Layer 10 of a small transformer language model trained on English Wikipedia (13 layers, counted from 0, width 96). Numbers have three digits each and are written without spaces.
A neuron's activation on a vector x is squared ReLU(weights . x), where the dot is the dot product.

Input weights of the MLP neurons that the questions are about. A number n stands for (n - 500) times 0.0016.
n3: 568430773489293269277548427575533638473434372524608354353327546474545274526486638438496674403476466489458443286500497353597301298548125365120566560433518184445304463415460475477469470375538680366321617529654537515451370372457526448584623552563508559397602577468577411444725599612518375490
n21: 402260546674682332108686607422376575352646353493610594489496330456536500240488456521572410531545521402519538516283611544457351654580551314223548537222547449276496393298651441352416167477500479463285241488477571689390508326453703496470529359575299734349518675225488632698539435465481472500
n32: 279600668687488334523454359328405453504470395511449142514404396450709178535429539524537733466460401362358677394394329373605688678693576584512454633437504471537421791516641409735370421370273672511340420295440581384734328268542531569540566361692496504400596462355451437642477448533493563621
n58: 500619530493574434526613229398372552511379490597439481560488403731837411777347485468473433555422422566486621504461410478581586458666617578504421394595472199388564384417365378447565397760418590567518314411566340649442332518578661367688311478519508544519327633260361312290521445543569478591
n62: 514370536377323526484648598510373590388517439624429555481325661630689633575641239488413528478352290329442585577473623476593645549452547500177436434540705554496443500504339496407550444542562578239410602651401362545519564422451707555571571510695311452402591582430557698491510336607660423610
n68: 542519378870431329500455541529547546380459181332714177542545584587508518545540477467236612430514508596432496541459455541622573438579526600519410722486643340395461538302366305401401457603402543669378361437617516515575551403711421475546694186577235504696410545447619631355630239553417369456
n112: 504732704569448337500624445622542488430544559548392405507363479689489522411290452372516538532497398424479719584569568485468543738541628387504632216662787539445435551376615463344679477555696684734314603700572556537483412383620419273654676270398598747407497441425471693444467585700518548477
n116: 280500621446614515198466462541354407429653384251533304569607435401507575321408394553433496469401525396340557517483539616517550453461351462489657315423599493379530662363319413696552457503540569746372472230275447472410591434532636440413427486669189450544351451288399558623711514664530567503
n121: 482771372619539457251656407525417564302607395298507384510622357402555572467350529330419615381347585385637728689571279784443490465583315753522604595355570435353423596618430533390439467605316545500493597386454591576620515461497532316397448449684496541442510766228489580610571441539455613448
n124: 481317741500625420157750541718626434409352240542440376514447475515635174369532444358326600512479366565352564574412597574482629468474515316439670564367634532548423565379640500551343205451483675434379656463420487703426415312466418542645433432507265581594717474532378410654636590662689403520
n127: 263532631555548264603601580634615630457640515236558431372637445708565342333285631680384804549553363392216430500512579536520594398581540440388419632256563345635364709551531418517556550572192749292603585188528660610446563375617706581500467398475374718307586415343741500613596508619527461540
n139: 496265606565411403329458508511385504317504563613485513693414545634555148543474627577254653418633420207615707755477275664515476776355457403444555289486588404475500742211466456579529508552544386405496414562527523500519146395553551277411404200637358396644529430567632386440682496419560650560
n159: 383639466428482535367593277750413603336710515435643478447567536492574418512291595536457689406512282345388453649536561720512609300516456492567415736459496755324393526285583256659703161661579542797479752520508390451341174464722390450392611582464600546647447610285573646504617300664707486430
n186: 502500471440529537521461556498542463630366553500457597453535473428361520576529549421600444593550556546529426457617584500476480431545578506606459487474460550557567500581413664532502568502560376416555509586568454466543518597439446543561469563485564431459599423581485496463487486383404518458
n195: 349268692569492345282731427500689512317485451233455409469335578463545565485440660654430655237618659523434599678384503192547471649459336489489500694638443344433345486426452542531636470642496749709507716115579515693409469547567449500476550526490351587536432592484602486566511525496465494626
n201: 555728616814471360635403496543496318491663336404492170355437392823716458370651184730571743358433619290411483518390554576649769577473571244441473745423674254380487516373519429481797349588303714483554691355327609734288403504306411470314512487715281740524537687414575664676500483534410543492
n214: 457358594521347280483440603615429443262637552455562448712304630503531312164650497660456326500467369383559706674336391704469558530458548309560455640547500397440607640376545445398427589282480568377370507449426523674625525479572662264569428517584304572500500431329582419590565413571490476547
n232: 593476484394526479495598484250297535324316359467672403379483374556655309464561317658471411513526374423709572274263387216407619644362531364323728564536485508470423460554576371592513788600487796493384524594481533456627525308779394380313661345525576493415329638551644489312601401474542401755
n234: 535580588449454426199649379574263546127466489603703484525371618427488536481363593585492622441457469441496577542579489447530527681650280523516508558668537394204221549476484431508464414763418799511531751304362494616369381424583458380362542508521471475576489366434674559167455507795599543682
n247: 562404641500481365319720253635648508447585285477422485460473369561514386304493514528557496539634511573318620690521523404619566531243232606547305511461472428324433490287500408500541387380508715467493511293258371421571463489626582679490551557707241480529349553504602441462668479770435546612
n253: 689673454799578526505517540559294416245460549489477539481474527488613543524512532407299545390235302409508616690409470576528628488641413532287400386383641594245234389458638437462453690760186688500435716270492639634504658524529356561424489363371423413370437768586774551421805380705542545540
n271: 504608564816473651483629375318427611271550415507715172463363577580652466417590482564515618583561515419507749610628467654454698469431539393360432416507700473388628397629353427386473426581578489376263507337360542427415586518611600548538708388516408622519533744392564598406535424473786363552
n277: 415399583712549332341699424463386611485840373393484251606417409657503410490252384632471518309373593617392610377425603580690614594601497610489410451424551548466519606416284484551485361454472742471310490435604526608461576483770414562582663483577415398484343483616462665503521587436457659531
n278: 508706413390381521426442428704476500452575378358374467535529632454634576389588389429282516287367668367374456564575553511582736335473429541271424369420818561635372419496574384620572602378509654550650508252393337657619488455590443468338390519643309586319335606537301747476451657578806645507
n282: 284439425507478496438655325553437564378783481307503402453493391401699597425385469585442444575455367566548520497611333449617690513473369594420551573637493431463335820468551423478356318465473482560541785389467620428513436615408402552448306500704464378402579524617574658555423291570588465628
n291: 441381702831562380222613528490570524576504520523411188573253694543471428360462279605336533583446518596378696440440237357609503593522553596511532700461493378411386520504759500542462544459370751701467618305556512540445522343585607347422640402606454629558314428496425413458500621734497547490
n325: 197421574673290381425911448517617505253788458562467486418437568500687505434445460445556641597421699663467720587322537562707465547557413574333702751411337439268525565319865276663682468537470606265594614456187522700550459273532671496454516598453311508496647711339640453631844390773766427488
n327: 389527661744573397577662298372552965457433291424410597588174426682619313396443166681442449420577533616655456478473559351593428408459509384287644670604531116290517487433802377658581351521572491331335532464632496377319156217754622294474578386561490676382249627549531425341527609864617646410
n333: 410714464717463492500459583377354529383757392479620250500450559458554374420725419551492343462313535629355511459560433332601870482435606598360785562514485269537339430404730306605444206378279723507469340387604346442507675451469462486533524512582541504706419546340481456709564364479489424624
n349: 628545398586458339493471314570532346264715379464429439503487333383476644491445521444509402264497500442500494482547392556649561615467527491460423464573480636420492558259535352447509372478405466656609506315552605365562537615611491455508535242676350565513349444586400572519544463619554381551
n371: 662646669529172570627895608524432513530721347474496439349527594655586457496594025450384438317626400326584477488376492460500565718419368588455556833489602483395439635577679308526402429245068483455463415464571350578465605548540488607504427431543405741693478597339724453362484644460616475558
n374: 391664487652319407475584415452562595582646404538554180644482472200521346525374459547248786603365286479229547359484523308684475618582536548408626666605564569285309564491799403720711450331463815462285520323472442294341496528729463558213485442547544384537326488351468567614665567562531312500

Each question shows a token from some text and the vector x that enters the MLP there. A number n stands for (n - 500) times 0.013.

"fe": 495367404537498496400729583497490375565415435573468483472434419585418419498508595502450457572585629469631410443452538416528579504525453423566598551500470590419606421452501641562423380460471421382444493394531380504549513670511599351576532518472516500422473437567586503483511628457345520375
Which of these neurons fires most? n21

"pt": 421473439580474437427483526657513268440614390444412460522564507538282611401582506473536483555550567567529454328495482486418512400589465527570530447437561601472473386499473622616582505398523466453596560446506336551501520587503512430403552550524354532333416463593473531551373551447446486489
Which of these neurons fires most? n278

"les": 507457463552571563471546601412578518435512421424366450542547471473205603516493549444583463559571562544527460459495541416449582472433451570566585550497585507578532431418434576587436463437525471537596441444601524451562616753579489486394607386628431477468603341552492512562564466530461508334
Which three neurons fire most, strongest first? n349, n186, n68

" O": 501460457570551456486506566561507352664459324469454569424486421619489511410510435533547565671532521557592544423411531444587626477486489462553581523488536544418516502485416686604656567625556460545534402501684477488645478570332513496465455599486427353584641521586553499550574537561418501529
Which of these neurons fires most? n201

"es": 482520471611492447403501485404585396294454349384546419474554474510185565462494469464496505637546494556525571455488450501491539377459539537585506516520526584504502504515440534624449502402493409526601547457647484456646501721498466431354520517445434409491482443612445528505534485574384475413
The most active neuron and its activation: n68, at about 14

" in": 411475539475624545463648504490493476416452430403484432541493527452302518415526462524667456710533479566548586434528486496625454488543576526517408471535494558556514521429216619592490439508499632559533454465504382448560556596404527485502516592578439399484472294463492548610439536509548629456
Which of these neurons fires most? n116

"ne": 471432483722531666491565544478569489434377490642450602519417325631465554486381618514525498516611531562655384468533592388438476440464485438625619547542473477464571474439486536639572434444575410422465521504648443500480516567595554416553520565570515478378501470570598439453583588601455491381
The most active neuron and its activation: n327, at about 54

" dis": 302494568565534589503547461337568421466403357499478530522503501442337541532543473518567538629632462486516554445358516453565571531569460600533432504518524560458432412418453596644513478469515595394590397518592418408626599690395519434363560499477541367423640474405488471525459420453513590463
Which three neurons fire most, strongest first? n32, n186, n374

" w": 486554574438634473486548456331420488575344401444474414571557529618489458660470523472365484623538502594481570426467474450609625523514538562599473451530421602468570428383499737554441415479556549446501495492549352412467527579353494474584419648588391514461531388580439451489404539475439581523
Which of these neurons fires most? n58

"u": 526628428572577620576588496486473384539473488556467606519585485545427696515459471331361426450414565424568507368529554537485614492527606587482447396557555568486464486436393576590541594601413458471528565478473546555626575505413616519552600635440551284428479484523512371511501445458367618475
Which two neurons fire most, strongest first? n253, n186

"vol": 312658472474427437415580632462504391499382525429423576463511392417443593545501489445630441568504469457589534421480513583626550337499546392469690398478413566447480622355388643568435609573521484486486499468613421493592583572472543540504429545472511373466436519466437504466537557637449552428
Which of these neurons fires most? n116

" Martin": 401570511413510455559589471440540495523428389452567433493420493485172513562501457498566522596675569589503565399458431431569630400440524512551595424505552530536549503581515536612453465461491399531506508521617477484642577694360389542393439438462499375456606506613525498384485432547475500500
Which of these neurons fires most? n186

";": 464492520539476441520562559490571382394529448526514491541343519458233609517550407479595527677599438482516564467410420488503454455552528527607516413504521598514504572494528556539451425514456528610555596319659562398538513607420439459432489589281507400438527572661510493496424490568356492486
The most active neuron and its activation: n291, at about 5.5

" was": 422512542531448492532693502338521388475482385474458474512346482554296591474531526562471507503578530595586600430577383525577390508608629560678441343559509569519488532466543604634417414531502482464561596409504392397564490662470481456388527523448619409452485487534475457484477515571371435537
Which three neurons fire most, strongest first? n291, n186, n349

"ing": 464503492519508415416436415519550365327490373523513486510519510522095633463461500499607466569498504486494578464486488473450449406468505502534495454528574541570485533481511726593485566527437521538559589433601438458476583710554427500464512546461430446431438377571474491504502494578401417522
Which of these neurons fires most? n349

" leader": 502548578389469484458556435378421414393477382455596524562475547509221635605498433467551586577642604543527494383397559601569578427499522430684527438438434548511535564476449510537442484503519515545523503546502418549626528671408534582394494507494499382370514373627549535464527552455405561428
Which three neurons fire most, strongest first? n186, n277, n116

" for": 457520491468583443392541464514548363362560410424545463452449502469152582408501385479591524576534500507494536388517496453534426450444490535611498482582500525514502484410430744480545550492540557626571513400531480438499550632547492458465489744525469460399523432604550505514445556507398445536
Which of these neurons fires most? n195

" ": 425437506461476519525529576459475439426517456505468864479475586504550590527500491527508494542620456493569534408552542438511540515475571393516513530586530576718510545435488580534496498561599436535613526493483208408567559595351558491517558553554495364422471452556448587593504497619489469523
Which two neurons fire most, strongest first? n62, n186

"er": 405500591565609425359526501498490418455450369434542653539345496602306475583516536447542498535632480528545617311460471586445565545473548511518584396501387600500652515454560509594490472503564458398640447494511485474585438724510519450564597513499352423432544487518529486522479521570418519347
Which of these neurons fires most? n139

" is": 394483541585359489335631476393562321488454395432576500510415502582300640505493508480486540586562498599618530394506466439553495503550562552659508369488501508596476606400531699550465476471443455505627579483556364446617505596478521427406541517524482527429575481558467547453500494610341477465
Which of these neurons fires most? n291

" the": 375498432470434526479639510489498400428500332469586444488420534512167479520476562537656512495631438555586535417466461529567593485521510518746427431531556592530501542465460550544466433496457499511528498416638399376578476594496500517409462690468497427441535537543508489451528453618416494564
The most active neuron and its activation: n247, at about 7.5

"em": 470491503633544511470491507496565176455414413581544579514487462595321404496619589538486569544620569609562532390395590565486584451524547477550533489486490488518571448531516656537471445461441565566524573498577414464483522549409512476500536540542389418447714539354513373560514389454501629546
Which two neurons fire most, strongest first? n124, n201

" after": 422501524467540411470700424456491426436543388545463498435421562493151534479494450484559504573540466518470547372527487476506507518492558553582444451557448524444413521457403701561457577528514649519563569425548496491549491638440446478448410575448409370357509412633551506527440572455340450488
The most active neuron and its activation: n195, at about 11

" with": 443581476552541518466607459483542428362494378421515431478478525495156549430483427511654539603569460528511554455508523429514455472516497507636525451530501557550487509384408713584491530461418494642576562394598433435487528656524443553511485637507381501441545538649497496518513512542340451523
The most active neuron and its activation: n195, at about 13

"ist": 338525530424318502429650539519503488402464449592442632461500506424415464531497557396597410633615476542466550411558529555543598443448541546528396365399443534438502616498661554505511538533526413472581596417484311508561530556627480494569559535589402359350524456591429490524475493422581560363
Which of these neurons fires most? n325

"al": 369484555491480497540517583566491345473493404505520503520296499489348511419525517513598463486655546439558480454452574520528659434638651370594501531517436484531554468454453685537467476615505352490599502470448455561454502577527692475445383623488457432427656602438525460545495399539370486431
The most active neuron and its activation: n214, at about 13

"ish": 436519482486480450342506507550448484369502476489512493634503523604290522408419405450405511407579563542532566452475563484465633373569631587612571376514469605570466532540348665559516517488557469478606562488522494502549549791502441595420546596465473407471415433503467532571456555446390468432
Which two neurons fire most, strongest first? n277, n186

"il": 396493532482559514521622551540371506362469460552467440614474371545494578410495462540558399363515564456524543387508509410545540391546400598574509378383501497481501577548431633641512606440573447390545500541575344454556680709517465509467556596446490508354451559495416554468500507352432535365
Which three neurons fire most, strongest first? n277, n186, n278

" of": 343551480481495494434632453480518428435512420435573445459475520457143502423536415477728459599573432546583566415461450438519506473476495513571541404558553565568553521421469550533489425507473541607526528374563448402570500666468495496414447677402445418458479404579497511439522430614459493539
The most active neuron and its activation: n116, at about 10

"ation": 523500487460530459535611417562585379389486271491578511489508572551212589499601504411501451394543398544590550431532507536510598493533473544655531425517542551403527531483479623558473525600521400509529539502572412438616576741470568526426451512450502345412459401570511551461526563544409488454
Which two neurons fire most, strongest first? n349, n186

" their": 486532526437472433541602551510381426422441377475552358501474578513185558484479638477608539510651507532559509465458486421546509470566447486674465459555501470451453450523519741503470509490509431460591551360593412436503535671508574545374531614419450497450504383497558509448565479525368488499
Which two neurons fire most, strongest first? n234, n195

"cc": 428548421561490518727644508402677487439433475558499488486699470532353494488577468444567451523667362306508530436479478524467606538513541502393491437465459575536551619423626685534487507420406447577503429599523455530613539545398586552521543564457535386451531466430553484506535564447432502399
Which two neurons fire most, strongest first? n371, n186

"que": 529492443495438584324610496512519324520523491564551416533385303402439495461455498428538557560553436462435522335516525619493533447458440456494529457436541456572517461410339597653503457531516534481510453576631452450474590600455456627592347510481561339380491338464469497659437609527432521436
Which of these neurons fires most? n116

"e": 425584598467465543533513515462594343573604446493459612477559517656396537528526344424457460544544502467618492381462521456516555525497456526571426567514539588476513572452525496643558542439495377488717505485548531465420608598618612415542443641489454380509702515651550569488404583498390551368
Which of these neurons fires most? n371

"w": 548517537459459507508532663597511463416497410584409502426583499622398503470470502439532463513594555546587545440599447546573529592535430416594546369569528501521464508384476723610528513445380398409564516476439365394463632593471463571503457650412271398454486462658461482486605482583433574462
Which two neurons fire most, strongest first? n247, n186

" \"": 446390513409515509500495494494523386533516412419511458516384478438499591470581437558692463632642440465592560469383469442521591561579512535535560536556427680539376460547510774587356455434579558477638554424556455486559544680370411456425547492544546437450540561575552604560460478458510441534
Which of these neurons fires most? n282

"gu": 526555586541485412540639525601395473559338441577532412598459414601410294575522559432528424575715476471460479463465504504532562402473612381596597384530382495663499535463504560568392525518535536445452525500528400515526493660412483531549552561591446338402568585497599444604479443488462527420
Which two neurons fire most, strongest first? n124, n186

"-": 445477503457543548509507511523486423387534376512557546456451548495471626436562541587521499726622436477427439412450501409483580586486418512613540556519414515570549460510500787576398424580528507439635549409416431407544517752442564458508580573496522363519471509618528455531397468595490600456
Which three neurons fire most, strongest first? n282, n186, n247

")": 558440460525488561476428479490575409499468451529480521465462523557416652570531519338530489695683488525545567458431464493516437427514502602602410435519513738602485490467450412520487446513411433545561505498531410471526470686513527518423452577194482488428468502636532426439364516604491403486
The most active neuron and its activation: n186, at about 6.2

"y": 518509580561480478558503547566435416379472450546514325475548385615369512563544555461496463600592546599542553514376464404559592539570680476670441468592421454489516495511530727540391513526575386475538423398598509397612570630489481416546514471440446404433426383533434587547541519543369374453
Which of these neurons fires most? n68